Layer 19 of a small transformer language model trained on English Wikipedia (24 layers, counted from 0, width 64).
In attention head 1, each number of a token's query is one row of weights dot the token's vector x. The head spreads its attention over the tokens so far by the softmax of query dot key.

Query weights of the head. A number n stands for (n - 500) times 0.00093.
q0: 491 98 660 507 484 596 489 593 317 567 440 341 544 437 370 428 655 692 877 644 679 426 723 696 381 636 381 345 245 595 330 435 367 322 580 594 330 457 526 456 685 674 565 349 599 513 568 461 459 461 554 621 410 860 377 484 741 324 650 514 531 325 587 604
q1: 393 564 432 610 699 438 582 330 487 347 461 557 513 488 535 373 552 422 328 576 461 771 343 678 386 461 440 411 577 584 464 477 507 497 261 487 475 532 435 351 448 382 466 418 505 550 538 592 482 352 594 314 509 335 511 491 609 673 478 562 694 598 514 434
q2: 568 588 750 391 499 373 422 381 355 475 387 519 515 671 312 540 757 375 619 494 480 487 363 458 579 564 409 568 362 521 274 471 452 372 556 473 520 614 457 405 457 417 464 306 505 352 415 513 576 560 433 650 580 507 405 485 541 503 559 511 518 390 608 212
q3: 432 778 220 525 790 338 546 667 635 477 528 510 451 642 511 542 459 344 111 415 370 310 393 602 629 414 422 536 809 517 604 505 503 497 106 545 578 399 588 494 503 439 479 810 418 432 407 479 463 443 589 453 349 240 374 575 265 694 433 583 540 603 353 569
q4: 503 483 479 577 470 492 211 684 619 467 458 323 731 549 608 497 358 747 581 383 356 428 577 554 431 443 577 393 236 638 530 471 349 444 722 501 194 482 529 480 346 392 588 229 445 597 485 471 424 567 690 614 803 616 613 676 416 549 495 441 619 329 500 514
q5: 605 694 494 523 653 678 565 667 698 710 496 454 355 638 488 696 415 286 402 414 594 487 609 320 449 249 427 352 566 616 404 383 758 492 478 433 766 382 318 391 450 725 380 455 363 578 441 563 587 386 599 481 521 147 106 401 464 532 403 530 585 466 518 523
q6: 554 366 345 575 408 754 499 873 418 377 500 279 414 354 712 758 376 468 377 414 577 146 589 566 456 468 318 481 382 387 506 684 420 392 371 389 629 351 302 602 512 254 727 686 594 672 549 617 639 622 633 586 389 493 667 673 700 514 480 355 539 426 490 536
q7: 541 266 499 440 443 215 402 648 280 363 522 193 600 437 452 283 537 919 697 469 704 545 596 428 275 527 358 359 324 669 481 481 513 355 577 239 304 746 520 449 555 426 662 271 487 561 599 319 219 357 632 505 461 646 797 571 463 439 256 410 521 419 611 450
q8: 683 488 651 475 527 519 623 414 400 494 422 550 407 430 697 729 443 592 751 352 364 442 263 580 857 498 661 560 537 617 580 627 547 688 302 651 562 487 430 583 272 552 601 593 681 510 428 575 530 457 575 573 596 363 531 574 651 425 480 413 263 516 459 649
q9: 607 368 447 422 522 531 221 375 542 327 485 316 514 456 582 587 390 519 491 583 565 325 848 361 555 511 664 565 289 532 692 878 462 596 470 345 461 724 761 640 729 561 452 544 383 411 495 506 518 419 596 596 621 782 445 386 536 471 798 557 581 485 610 660
q10: 608 618 397 380 670 634 482 254 773 567 799 417 290 504 343 417 655 559 513 557 209 648 572 603 553 397 591 462 459 502 511 443 469 270 519 621 554 461 357 749 403 444 419 476 442 372 281 634 595 511 551 454 581 454 441 884 541 654 489 439 474 733 666 515
q11: 166 388 527 287 275 580 328 524 486 457 222 357 483 461 581 590 547 684 355 609 553 413 505 766 438 446 347 446 258 415 365 396 491 594 768 544 695 341 483 467 683 681 631 325 603 418 389 459 470 624 478 562 462 807 654 429 544 638 495 156 648 563 468 350
q12: 555 622 297 549 319 458 263 677 464 397 433 207 316 515 314 467 419 462 393 458 475 724 164 503 603 553 517 668 448 732 634 494 655 276 547 463 416 560 665 603 490 532 624 428 330 793 510 564 298 584 602 305 442 458 494 351 482 437 496 258 429 500 620 446
q13: 463 762 561 481 673 621 417 573 620 424 483 454 564 585 606 390 381 115 606 512 588 501 568 429 435 585 454 346 417 594 486 335 485 447 540 695 393 613 674 567 369 530 488 617 227 424 403 563 535 513 432 252 638 642 629 568 536 499 307 427 402 470 383 612
q14: 542 454 671 474 572 622 434 634 554 502 473 511 583 563 347 536 180 603 581 507 527 702 574 379 424 636 448 548 221 271 492 783 364 600 528 522 446 673 403 397 490 445 453 254 652 543 304 585 339 620 486 529 552 329 699 375 495 492 551 467 564 555 821 347
q15: 510 615 512 612 879 479 578 535 706 416 544 780 493 385 179 494 389 597 372 475 581 472 344 567 737 409 435 339 200 685 602 238 626 547 189 291 702 676 640 367 778 442 569 717 601 563 341 610 462 624 473 464 424 553 356 443 596 403 420 660 580 465 262 592
q16: 629 520 616 506 462 527 466 485 512 520 562 558 518 387 523 409 645 552 390 401 549 494 474 721 636 488 559 589 495 595 498 514 552 484 536 631 627 369 580 470 723 301 617 508 474 452 468 472 453 264 573 336 584 367 426 449 555 523 435 498 504 558 331 419
q17: 377 185 604 529 346 560 463 436 339 620 273 384 581 505 669 400 457 863 613 651 463 574 655 341 588 629 658 477 336 507 528 520 327 482 774 456 282 496 453 545 455 616 779 456 448 456 600 492 483 655 335 480 503 630 563 467 635 429 646 482 575 456 682 718
q18: 515 776 328 622 470 506 537 426 785 649 415 735 314 672 385 618 200 450 335 246 487 653 300 480 513 399 684 497 540 616 600 582 676 570 538 644 607 458 504 672 427 510 467 663 315 446 597 745 513 534 304 415 527 206 390 689 582 502 294 528 658 632 367 509
q19: 551 419 486 702 427 470 665 543 482 421 614 407 379 464 430 693 511 490 377 445 597 270 482 490 638 525 600 429 534 512 637 358 372 497 488 406 571 613 455 489 512 540 467 536 399 522 445 383 550 610 569 670 476 475 640 547 521 549 562 537 387 419 352 618
q20: 621 781 445 397 637 545 616 378 508 638 426 448 472 451 364 505 540 403 576 340 604 453 265 525 321 393 386 562 608 394 641 321 643 508 472 474 711 466 457 469 608 565 486 608 448 392 457 415 583 493 458 614 445 432 346 371 443 575 520 667 459 752 571 555
q21: 366 436 523 566 285 525 495 503 566 411 405 548 606 397 466 499 581 540 601 649 547 414 659 443 369 487 709 446 409 342 416 501 500 504 640 633 551 431 493 478 598 352 584 410 490 808 752 484 414 417 659 409 549 505 393 546 556 662 558 467 384 448 535 457
q22: 792 580 632 559 500 412 299 415 500 414 571 560 474 295 305 447 667 484 633 412 652 644 499 250 314 238 369 552 572 527 659 195 787 682 436 424 372 490 361 537 204 762 347 441 445 718 846 477 535 572 379 449 558 534 525 117 291 453 361 418 457 390 365 488
q23: 620 625 768 499 572 520 434 530 528 558 470 615 431 556 426 455 551 567 562 522 505 487 286 568 577 399 568 446 525 754 604 674 706 805 483 451 385 377 549 370 603 335 533 442 572 585 370 574 625 435 514 428 586 321 347 440 801 542 422 352 328 391 507 643
q24: 560 366 664 520 494 556 546 569 321 638 379 607 589 515 751 485 775 589 510 464 426 673 491 605 509 574 520 392 339 568 455 977 419 538 755 410 208 631 653 484 744 480 730 603 755 765 738 432 447 662 602 483 330 799 530 578 607 500 357 513 460 374 669 732
q25: 559 418 784 515 684 554 364 704 198 449 553 234 429 387 402 452 580 419 437 491 594 562 380 575 648 534 739 484 523 292 408 460 616 514 231 636 813 544 486 558 253 752 434 515 452 495 453 614 508 691 278 367 559 522 318 556 398 342 615 406 333 547 516 504
q26: 480 938 499 359 621 499 648 381 490 739 487 312 671 316 281 454 541 307 407 347 494 390 341 423 441 619 707 678 467 504 675 539 724 557 560 459 797 515 421 535 556 416 405 394 204 382 453 662 739 492 601 526 428 553 539 411 734 683 273 360 618 614 448 458
q27: 896 468 689 365 474 612 419 440 458 526 124 490 549 249 536 702 515 481 416 316 827 418 450 628 561 537 543 465 490 574 317 380 277 388 798 347 484 454 551 742 350 355 421 560 586 892 538 217 599 414 539 268 300 465 482 458 312 622 462 523 606 566 522 527
q28: 678 277 565 332 591 192 318 565 345 436 346 428 588 548 467 690 244 651 589 283 677 678 541 424 396 551 504 662 499 354 570 502 777 330 549 631 466 546 522 630 747 329 585 317 581 462 706 349 537 541 531 638 652 566 491 567 599 653 455 320 323 357 492 705
q29: 394 431 494 605 514 299 657 395 489 451 276 373 597 497 576 412 551 432 687 444 236 808 638 555 437 701 632 459 526 193 251 646 616 547 616 318 570 523 734 576 528 443 672 654 391 794 406 511 458 583 594 515 375 595 669 504 289 523 411 449 260 457 517 272
q30: 335 649 449 378 478 273 489 624 485 613 453 742 585 265 420 692 582 534 482 482 513 277 328 507 813 579 534 192 658 661 388 604 543 514 502 283 457 572 358 785 394 583 690 533 355 385 559 407 645 637 613 621 489 374 561 542 235 648 656 236 594 370 677 773
q31: 377 490 555 558 295 616 463 687 613 480 608 612 522 289 416 306 552 551 381 460 462 560 800 420 599 339 423 704 731 539 536 547 630 540 385 475 530 588 705 279 389 624 490 540 266 429 503 345 610 302 713 251 207 369 455 486 650 429 366 291 660 845 661 464

Each question shows a short text with each token's key, already scaled and adjusted for position as the last token sees it. A number n stands for (n - 500) times 0.0026.

Then comes the last token's vector x. A number n stands for (n - 500) times 0.0092.

0 "3": 516 522 482 460 543 492 494 360 318 511 609 481 440 441 506 520 505 478 456 454 547 398 604 702 272 635 470 482 565 426 520 565
1 "8": 487 465 568 531 479 461 448 441 413 450 499 545 370 362 600 413 441 580 541 426 458 531 635 743 383 630 452 463 591 530 427 402
2 " E": 461 335 623 500 493 572 529 454 309 555 493 513 440 522 573 509 518 611 522 399 641 444 522 832 465 631 466 500 638 488 437 450
3 "R": 553 441 534 406 492 626 455 346 370 479 421 535 556 394 652 562 473 514 513 411 681 365 560 603 446 643 414 619 734 614 394 417
4 "A": 601 402 560 564 482 570 480 312 275 539 410 527 490 329 630 490 557 530 574 467 668 421 527 726 432 626 338 580 685 610 471 451
5 " with": 536 379 507 569 499 477 564 401 350 591 518 558 440 573 443 510 420 528 550 556 493 484 450 734 334 679 358 629 543 404 560 489
6 " ": 458 485 593 639 395 512 412 383 368 614 540 478 471 526 566 365 516 447 576 442 468 428 465 700 395 611 422 600 611 521 521 393
7 "8": 472 478 520 577 444 499 483 379 422 486 511 513 400 419 613 473 470 404 568 473 510 462 606 648 386 655 468 642 696 519 462 353
8 "8": 518 556 427 572 456 501 473 414 392 468 490 511 357 416 619 441 471 415 548 483 477 491 654 616 422 706 473 594 636 491 439 355
x: 731 472 580 528 506 420 503 520 419 599 619 445 438 616 423 626 365 29 495 543 658 563 493 473 443 454 456 506 603 419 576 472 608 462 445 267 612 428 331 291 588 585 587 462 530 485 404 568 520 505 395 389 536 446 342 410 668 405 544 509 537 442 604 684
Which token does the last token look at most, and with what share of its attention? 3 "R", with about 30%

0 " that": 521 526 479 451 550 496 506 366 330 536 617 483 444 466 495 528 506 468 465 460 550 394 605 659 282 652 468 495 562 405 530 575
1 " l": 446 490 492 532 568 499 641 369 250 672 489 538 533 443 544 469 481 654 449 386 621 406 605 714 403 570 381 587 569 423 522 353
2 "ed": 436 458 534 674 521 428 595 439 159 628 462 657 453 508 510 513 490 646 492 421 631 348 584 665 354 605 401 589 562 478 469 373
3 " to": 471 480 474 525 503 513 621 459 363 630 588 557 447 526 489 477 502 558 468 520 512 446 463 681 288 685 400 683 532 368 479 479
4 " a": 483 372 513 538 532 534 511 398 284 663 617 520 457 521 423 560 492 516 460 428 644 418 579 770 417 602 476 590 589 454 595 482
5 " g": 523 376 531 580 546 584 574 354 249 646 529 585 588 403 524 506 567 475 499 472 761 290 704 717 498 621 445 561 530 441 545 379
6 "o": 470 470 513 669 537 676 537 459 184 658 680 532 419 461 565 485 636 288 620 462 723 356 700 695 412 590 397 573 702 577 573 338
7 "al": 386 521 497 654 417 630 493 381 283 668 620 496 478 397 554 526 432 368 688 499 726 428 613 644 498 595 318 505 728 557 578 362
8 ",": 486 541 478 515 467 548 554 391 364 567 516 579 454 457 472 475 504 521 492 549 572 396 613 593 359 687 360 534 612 425 575 528
x: 476 394 382 242 600 550 530 577 598 453 509 438 466 315 435 627 421 504 577 499 870 451 661 398 600 372 445 627 715 473 497 474 373 429 472 436 537 472 291 391 464 580 492 618 584 454 345 567 636 427 355 410 541 294 533 446 565 636 590 441 315 531 573 513
Which token does the last token look at most? 3 " to"

0 "em": 511 530 486 458 553 493 514 364 316 524 630 481 437 441 493 522 523 491 443 446 560 385 608 695 289 631 466 487 547 422 526 565
1 "on": 337 521 605 598 537 492 545 340 187 672 512 583 488 427 479 399 438 685 529 328 661 400 520 631 415 525 293 591 649 633 515 484
2 "st": 444 376 682 674 491 518 634 414 269 569 463 642 548 420 599 291 285 557 587 429 530 360 607 662 483 577 417 493 537 476 579 401
3 "r": 750 384 530 647 541 452 494 317 216 603 511 475 386 437 549 396 360 585 569 452 466 333 616 663 490 507 395 433 523 616 500 288
4 "ates": 540 474 482 554 554 531 479 424 321 645 574 619 403 394 463 442 605 501 540 543 550 460 599 666 372 574 389 514 579 494 500 530
5 " with": 537 401 487 536 496 487 562 394 374 598 503 557 419 536 455 501 460 543 542 554 492 483 475 721 330 668 363 589 547 428 515 487
6 " st": 498 437 508 619 441 476 651 315 245 580 547 622 611 428 609 384 668 430 665 514 534 343 619 716 431 637 424 628 530 371 550 421
7 "at": 348 536 462 620 516 562 462 460 388 590 604 591 322 403 547 582 519 394 618 481 581 405 528 684 448 481 459 376 477 508 521 364
8 "ist": 403 580 398 629 420 588 534 448 352 639 494 623 478 417 644 378 314 461 693 513 548 394 522 592 447 546 460 483 631 552 573 480
x: 606 523 406 525 351 580 321 269 738 692 658 674 412 438 350 581 487 425 411 305 541 521 389 504 639 443 468 668 501 380 490 614 625 409 511 641 762 467 640 338 450 507 475 554 563 488 532 487 568 470 625 581 449 424 582 226 550 589 591 454 443 453 498 448
Which token does the last token look at most, and with what share of its attention? 6 " st", with about 60%

0 "===\n": 515 516 483 470 543 491 479 388 322 508 609 484 469 480 486 523 504 472 472 454 542 398 587 662 278 638 500 490 573 434 538 579
1 "O": 463 535 639 500 592 571 502 380 288 637 583 492 489 567 631 461 464 564 378 368 684 304 552 791 473 594 461 618 763 508 439 464
2 "n": 427 440 475 531 539 619 593 435 357 672 588 533 429 483 608 371 452 652 433 377 768 370 518 766 286 494 407 606 689 470 407 430
3 " January": 478 334 620 460 507 703 587 415 279 557 548 574 501 488 613 396 337 521 587 385 706 410 616 712 433 450 446 638 630 582 398 520
4 " ": 508 408 480 568 392 534 470 356 318 561 409 510 517 551 644 261 464 468 471 366 522 455 492 578 406 456 444 640 584 514 427 395
5 "11": 520 460 477 557 450 564 500 428 353 504 495 612 472 441 576 334 559 367 501 436 635 489 652 564 431 486 492 658 634 560 416 400
6 ",": 558 541 454 573 446 624 557 446 365 556 513 652 547 588 582 412 554 340 552 465 664 441 664 593 387 493 444 554 677 548 452 498
7 " ": 561 554 571 622 394 534 372 385 327 548 489 486 637 609 584 441 560 456 530 411 514 474 533 608 396 471 435 599 622 569 444 487
8 "202": 475 550 460 598 451 554 449 496 476 465 404 671 571 438 601 525 499 482 578 512 558 452 696 683 379 468 454 528 674 532 416 435
x: 621 555 517 744 809 447 622 544 417 546 597 321 480 461 484 578 437 403 351 339 669 629 509 159 564 462 500 594 389 449 536 430 587 256 628 554 552 431 492 489 501 367 505 502 367 403 408 557 500 344 602 436 506 620 399 502 565 285 557 475 339 531 427 469
Which two tokens does the last token look at most, in order? 1 "O", 6 ","

0 "2": 513 526 483 459 547 496 494 359 316 518 606 481 437 436 513 517 501 482 459 453 549 399 604 712 273 636 473 480 578 424 519 564
1 ".": 495 506 563 591 461 449 503 441 382 506 475 506 609 423 544 548 486 550 520 353 530 427 521 727 305 672 479 584 611 505 585 383
2 "8": 534 448 585 538 480 493 475 418 410 522 467 532 423 416 611 433 414 578 566 411 528 468 650 694 410 686 387 481 622 459 505 385
3 "7": 600 380 556 575 484 501 434 473 398 493 484 569 348 411 617 412 495 523 618 430 472 494 636 670 434 674 409 391 585 465 504 351
4 " E": 529 347 583 506 455 573 537 466 394 564 524 541 384 532 591 491 478 402 601 416 628 500 526 793 465 642 475 459 603 458 427 428
5 "R": 495 451 503 438 457 624 473 346 397 492 406 520 533 402 651 544 570 458 523 384 654 393 554 586 437 676 413 606 715 622 388 408
6 "A": 393 423 504 558 449 569 493 297 312 537 417 527 469 330 621 479 572 437 596 492 648 431 520 729 422 644 339 578 666 619 465 448
7 " with": 547 416 472 547 498 469 571 393 363 595 519 566 436 580 440 504 567 400 554 579 488 486 457 730 338 681 360 627 534 402 566 483
8 " ": 487 553 515 654 384 534 421 365 355 636 549 492 463 530 573 371 449 447 628 485 473 431 476 718 389 622 410 594 618 515 513 395
x: 720 578 708 487 527 462 664 557 402 541 654 375 573 287 359 538 417 556 345 551 632 532 465 414 561 392 540 545 551 403 582 164 747 503 434 395 665 382 351 448 584 438 551 380 614 659 404 524 546 464 355 517 558 461 676 468 611 489 663 562 453 615 390 549
Which token does the last token look at most, and with what share of its attention? 5 "R", with about 30%

0 "ect": 507 539 492 467 553 496 526 357 302 538 635 485 443 432 498 522 528 492 442 443 552 382 611 704 294 633 450 480 529 426 533 565
1 "ive": 459 486 522 528 590 565 508 390 267 618 572 536 407 371 544 471 432 533 489 515 587 413 655 662 378 640 337 513 601 518 466 572
2 " l": 455 391 540 521 517 499 633 355 250 644 441 555 518 426 591 499 430 598 461 408 619 412 573 721 396 603 380 535 545 440 506 377
3 "ong": 544 313 552 609 534 544 589 484 151 622 675 600 483 446 602 458 437 581 493 475 693 347 609 685 397 720 296 473 547 517 474 428
4 " b": 634 408 611 597 516 559 590 445 219 671 430 597 557 534 612 622 507 486 514 487 650 428 551 730 438 700 463 532 499 495 531 376
5 "all": 613 356 553 569 493 674 522 374 204 663 539 543 519 375 572 672 640 384 610 415 777 394 664 567 494 662 340 526 587 479 661 370
6 " play": 389 479 554 648 482 620 522 374 198 658 605 522 468 329 727 454 645 410 607 463 697 324 701 648 373 645 328 471 491 575 573 477
7 ".": 499 498 476 570 500 505 514 440 447 499 515 488 500 509 500 416 453 485 541 492 485 494 511 635 274 679 483 575 586 491 521 545
8 " ": 523 526 509 623 458 532 441 403 483 575 462 422 502 545 646 388 474 479 547 447 454 504 507 647 371 563 397 499 593 547 459 452
x: 529 705 668 602 490 476 664 558 483 454 632 389 545 254 485 522 251 529 499 536 622 550 472 367 466 525 357 646 536 336 549 111 570 468 501 641 709 501 455 521 619 364 457 383 491 462 408 454 490 475 407 485 523 513 632 475 684 385 588 573 500 604 494 732
Which token does the last token look at most? 0 "ect"

0 " s": 506 539 478 466 555 478 515 370 310 533 644 487 450 452 506 519 510 488 449 444 546 380 611 706 288 651 472 469 548 419 535 570
1 "ep": 385 444 639 449 526 641 498 381 342 626 482 529 510 470 632 398 494 552 341 359 619 391 570 760 408 514 422 573 533 488 450 382
2 "ar": 408 453 571 643 483 463 634 339 188 615 569 687 513 473 550 275 233 755 586 299 571 367 612 654 411 521 544 550 634 616 627 293
3 "ate": 565 509 500 523 565 561 489 384 331 615 521 515 416 426 520 442 513 493 505 559 592 402 677 653 390 610 377 550 589 518 471 538
4 " C": 585 370 652 560 390 529 538 392 337 535 519 557 448 489 573 417 451 476 537 474 666 387 496 814 440 680 498 488 582 603 418 504
5 "ro": 645 368 594 660 440 535 531 437 280 549 582 612 498 490 608 532 617 306 611 319 527 413 417 760 365 619 430 587 672 658 514 321
6 "wn": 433 466 540 661 412 628 538 315 231 596 473 553 454 317 624 386 671 359 638 464 732 406 565 644 446 572 262 625 595 658 591 486
7 " c": 454 499 524 607 423 511 552 343 429 733 537 493 430 565 593 381 489 424 545 493 597 378 543 659 405 600 467 433 520 491 505 422
8 "or": 330 648 444 670 391 595 477 395 227 635 589 605 520 467 535 496 376 316 617 490 622 350 565 598 478 565 452 482 509 595 507 389
x: 464 705 624 533 319 711 264 508 447 604 511 571 418 524 662 358 436 581 540 421 336 485 565 485 664 283 445 471 513 577 502 579 663 606 380 482 634 421 331 674 472 262 524 506 400 401 305 523 647 533 455 484 501 389 488 440 624 647 496 454 330 614 451 477
Which token does the last token look at most? 7 " c"

0 " m": 525 532 486 456 549 482 521 357 322 529 614 488 449 454 502 526 515 475 465 454 554 393 609 687 283 641 487 484 560 403 542 558
1 "ay": 367 530 622 540 582 500 602 500 265 627 630 581 526 490 570 540 554 564 521 365 577 357 646 668 339 550 459 614 575 492 556 502
2 " not": 465 568 519 503 557 560 631 426 285 676 627 482 617 502 608 511 444 459 497 430 521 417 536 568 344 530 413 581 547 352 559 463
3 " f": 526 516 607 554 575 519 651 465 435 606 528 563 548 507 562 521 452 563 500 502 510 332 590 589 380 615 396 561 508 427 563 408
4 "it": 630 348 544 619 557 566 572 559 397 628 676 572 488 542 594 552 539 630 515 449 552 307 560 690 349 670 447 550 591 546 446 369
5 " the": 557 411 435 551 500 537 596 388 375 617 526 523 427 471 509 517 483 514 547 504 594 432 530 633 331 647 433 522 586 416 556 503
6 " des": 399 523 621 605 435 530 356 334 215 760 607 608 559 378 542 471 620 436 596 476 706 367 479 761 382 496 441 477 679 533 567 492
7 "c": 286 544 477 660 448 558 441 351 206 672 535 572 390 473 549 533 469 371 618 451 646 323 635 475 572 493 352 471 610 475 421 444
8 "ri": 448 675 452 634 432 658 487 422 245 616 527 595 407 457 492 474 406 445 534 445 705 423 695 524 518 454 442 446 631 493 348 352
x: 551 532 383 502 474 601 568 552 689 563 298 388 330 533 456 546 562 576 423 491 381 557 541 654 585 469 695 625 500 691 606 571 541 439 536 364 811 411 261 602 557 466 425 436 407 472 377 637 505 616 340 565 384 558 399 592 410 365 542 284 453 457 392 632
Which token does the last token look at most, and with what share of its attention? 6 " des", with about 30%

0 "ed": 513 530 481 465 554 495 521 364 316 525 627 482 440 445 493 516 515 485 450 453 553 384 610 691 290 640 455 495 543 423 522 565
1 " in": 480 552 487 470 544 574 541 418 401 565 633 553 446 494 441 523 552 586 474 443 623 432 514 732 275 616 364 543 575 475 484 424
2 " m": 370 356 604 547 470 538 478 373 293 542 561 649 521 458 536 442 480 560 506 398 646 436 615 746 386 487 480 597 632 550 605 401
3 "ov": 559 344 673 657 513 554 660 390 217 683 523 564 576 481 682 472 303 578 625 259 636 363 658 689 433 517 353 539 565 589 527 449
4 "es": 497 450 508 500 550 594 508 462 264 679 568 594 477 404 525 462 622 497 500 485 635 476 616 578 425 637 415 578 585 516 493 574
5 " in": 542 398 521 506 486 567 550 411 421 550 650 590 452 495 454 513 493 498 476 448 624 444 542 713 271 666 383 529 569 454 498 407
6 "v": 508 378 569 589 508 564 588 331 234 647 474 655 498 480 572 418 658 332 549 415 643 400 656 677 438 498 421 594 514 496 498 382
7 "ol": 330 486 567 529 516 497 455 503 257 596 509 632 565 433 463 507 414 380 562 565 574 366 495 681 296 556 485 602 654 597 515 319
8 "v": 322 638 349 700 445 582 639 390 174 681 476 762 459 446 588 385 358 353 563 617 655 385 682 576 391 500 416 506 523 582 583 405
x: 264 606 501 457 700 547 447 289 504 359 654 484 130 468 378 493 633 439 327 334 621 421 403 573 621 300 661 477 484 468 568 486 452 374 473 559 628 467 572 441 459 508 286 608 511 537 362 613 622 447 338 476 382 431 501 541 604 391 457 391 388 376 577 503
Which token does the last token look at most? 5 " in"

0 "nt": 519 525 479 461 554 496 516 364 330 524 617 475 444 444 495 524 514 476 455 466 558 383 604 687 292 642 466 493 546 411 528 575
1 "ar": 281 461 624 550 534 532 530 331 200 544 560 533 398 448 567 389 500 672 488 357 618 371 485 736 534 466 466 566 642 569 596 408
2 "io": 538 418 471 539 588 586 492 339 247 722 546 488 491 362 545 335 323 545 512 419 618 377 588 734 384 502 388 623 643 605 512 416
3 " reg": 519 422 596 554 551 554 509 392 331 668 533 573 473 456 636 433 383 561 584 383 570 481 475 796 430 400 533 547 374 491 496 425
4 "ion": 600 443 525 549 556 635 563 380 260 683 510 575 444 335 597 371 558 456 616 458 646 417 666 606 454 575 396 515 506 515 508 509
5 ",": 515 493 435 520 538 520 581 432 428 539 501 587 411 486 430 454 476 465 518 563 522 374 591 606 331 635 384 491 577 474 558 534
6 " S": 499 477 599 574 429 537 589 461 390 467 618 586 467 476 550 395 642 371 672 471 551 380 497 893 408 668 464 660 577 615 518 516
7 "ud": 293 540 475 773 387 528 594 360 233 603 451 685 478 388 445 345 596 332 756 554 629 353 530 704 505 612 350 720 549 576 638 408
8 "b": 377 622 473 721 461 474 613 327 186 543 319 595 449 473 503 446 351 413 678 599 588 437 574 685 444 577 392 633 569 629 556 360
x: 549 514 538 621 710 544 610 586 605 537 538 673 354 535 474 573 669 587 467 489 438 253 446 319 438 524 577 515 871 367 428 529 469 591 243 594 675 568 641 532 455 484 374 346 439 499 494 528 443 404 498 492 485 323 369 610 501 457 330 441 467 507 577 684
Which two tokens does the last token look at most, in order? 7 "ud", 6 " S"

0 "ep": 514 524 482 452 550 496 500 362 324 517 619 478 443 447 505 532 516 477 442 455 553 393 597 685 296 632 471 478 546 423 520 576
1 "ar": 206 550 574 594 546 452 573 295 121 627 599 633 475 455 581 319 465 749 542 287 657 342 570 729 484 467 493 517 649 577 587 334
2 "ate": 582 471 440 490 593 575 421 376 352 610 524 519 453 373 523 468 497 482 496 547 624 416 669 650 437 586 416 537 575 494 505 527
3 " but": 586 480 537 571 534 484 550 362 302 721 555 535 450 487 556 453 458 620 421 443 649 386 479 610 366 659 353 606 611 366 516 410
4 " s": 575 335 518 619 550 543 535 439 277 669 631 628 422 443 602 473 521 523 474 419 653 311 651 772 363 605 478 493 581 488 512 435
5 "im": 534 384 648 605 446 608 388 408 286 717 645 536 439 526 636 471 610 412 646 423 697 451 522 606 484 592 410 514 523 488 397 447
6 "il": 404 521 592 514 488 645 495 388 392 622 526 528 539 466 545 422 559 477 661 409 657 428 722 600 457 527 471 509 610 448 492 376
7 "ar": 420 447 454 531 484 590 471 315 251 614 524 639 449 437 578 398 481 460 556 555 657 416 614 558 424 435 459 409 603 425 476 450
8 " n": 425 626 473 572 375 518 609 433 390 760 550 575 553 388 591 336 369 421 477 494 634 340 670 659 385 638 434 525 469 519 499 431
x: 196 692 720 531 712 623 382 446 560 674 495 480 590 653 433 606 611 706 456 447 517 687 602 509 460 394 574 560 477 516 413 443 455 565 351 455 683 369 638 464 574 511 322 569 322 500 457 432 592 547 409 441 530 317 581 464 587 653 542 562 509 566 360 552
Which token does the last token look at most? 5 "im"

0 " ind": 514 534 468 454 562 481 526 354 302 546 623 479 460 439 504 523 510 479 473 454 543 383 639 672 311 629 468 474 530 393 523 564
1 "ep": 424 463 698 445 471 555 416 427 374 527 481 502 437 485 580 478 439 520 404 387 573 414 577 673 398 489 392 541 589 565 301 456
2 "end": 408 544 577 684 571 461 616 359 244 619 534 613 516 363 476 477 357 667 576 467 620 307 629 665 352 511 375 482 517 460 562 384
3 "ent": 596 461 582 535 555 638 538 430 324 713 514 501 387 441 603 444 509 490 542 523 670 397 630 630 476 586 388 519 598 529 463 528
4 " b": 637 397 589 632 548 545 579 421 211 688 414 570 517 519 609 659 497 469 513 460 647 416 553 730 410 655 471 522 474 484 551 354
5 "as": 634 383 593 700 414 581 466 435 284 625 573 629 464 468 632 495 560 316 735 398 569 488 500 751 471 506 371 407 684 566 572 461
6 "eb": 484 544 547 463 469 648 467 426 438 539 440 485 488 499 556 430 517 477 572 499 666 427 634 517 556 443 423 426 487 439 423 595
7 "all": 375 586 441 539 450 636 456 368 345 560 526 567 443 412 655 508 486 363 584 438 702 490 687 569 467 570 361 533 619 534 579 404
8 " le": 434 537 463 555 497 538 685 308 376 700 531 591 527 539 654 438 378 446 508 427 589 331 623 582 405 541 469 488 628 337 572 275
x: 363 371 486 517 549 627 419 475 674 556 433 623 401 627 399 519 646 560 642 516 382 461 389 488 555 454 442 669 332 546 542 391 453 456 473 496 582 389 352 482 618 501 228 322 490 572 488 619 618 613 326 552 518 322 300 465 539 709 667 741 576 430 315 576
Which token does the last token look at most, and with what share of its attention? 2 "end", with about 20%

0 "n": 516 524 477 460 553 495 510 368 327 518 632 477 441 448 489 518 519 484 451 461 557 386 600 685 289 631 460 496 546 422 522 581
1 " June": 331 422 662 496 566 633 582 390 229 564 445 603 408 463 581 474 611 670 476 405 690 422 673 742 423 440 334 592 614 591 421 521
2 " ": 493 452 492 508 384 490 443 376 402 595 426 412 492 602 652 308 520 506 488 350 486 482 483 564 428 476 430 586 523 548 442 392
3 "17": 551 401 559 520 490 536 476 408 397 501 486 613 496 441 577 418 427 444 526 416 625 518 685 620 386 428 465 637 641 607 444 400
4 ",": 518 400 483 528 508 615 561 423 413 564 534 632 537 577 551 439 418 383 565 430 668 445 643 583 394 455 429 515 624 539 510 511
5 " ": 535 479 571 609 423 521 384 403 334 598 516 476 609 617 576 441 453 419 503 382 508 443 547 649 357 510 401 581 584 602 483 472
6 "202": 479 510 504 585 475 525 465 520 498 488 422 651 554 420 607 548 537 466 616 488 540 460 692 713 374 482 456 496 658 506 433 421
7 "1": 434 555 446 567 528 534 472 427 390 541 515 578 408 392 628 320 494 409 553 501 519 526 575 639 378 605 442 489 461 626 526 480
8 ",": 471 581 459 549 481 528 533 427 392 576 450 637 420 514 563 300 478 461 507 576 544 376 551 628 323 606 444 550 592 535 552 497
x: 504 558 523 211 609 537 388 529 668 435 583 581 342 334 511 506 362 506 505 261 769 454 708 453 395 412 365 535 619 508 620 378 409 476 601 409 464 479 415 511 331 578 430 630 593 527 393 569 711 424 405 461 551 268 441 344 598 527 479 519 451 532 644 501
Which two tokens does the last token look at most, in order? 4 ",", 0 "n"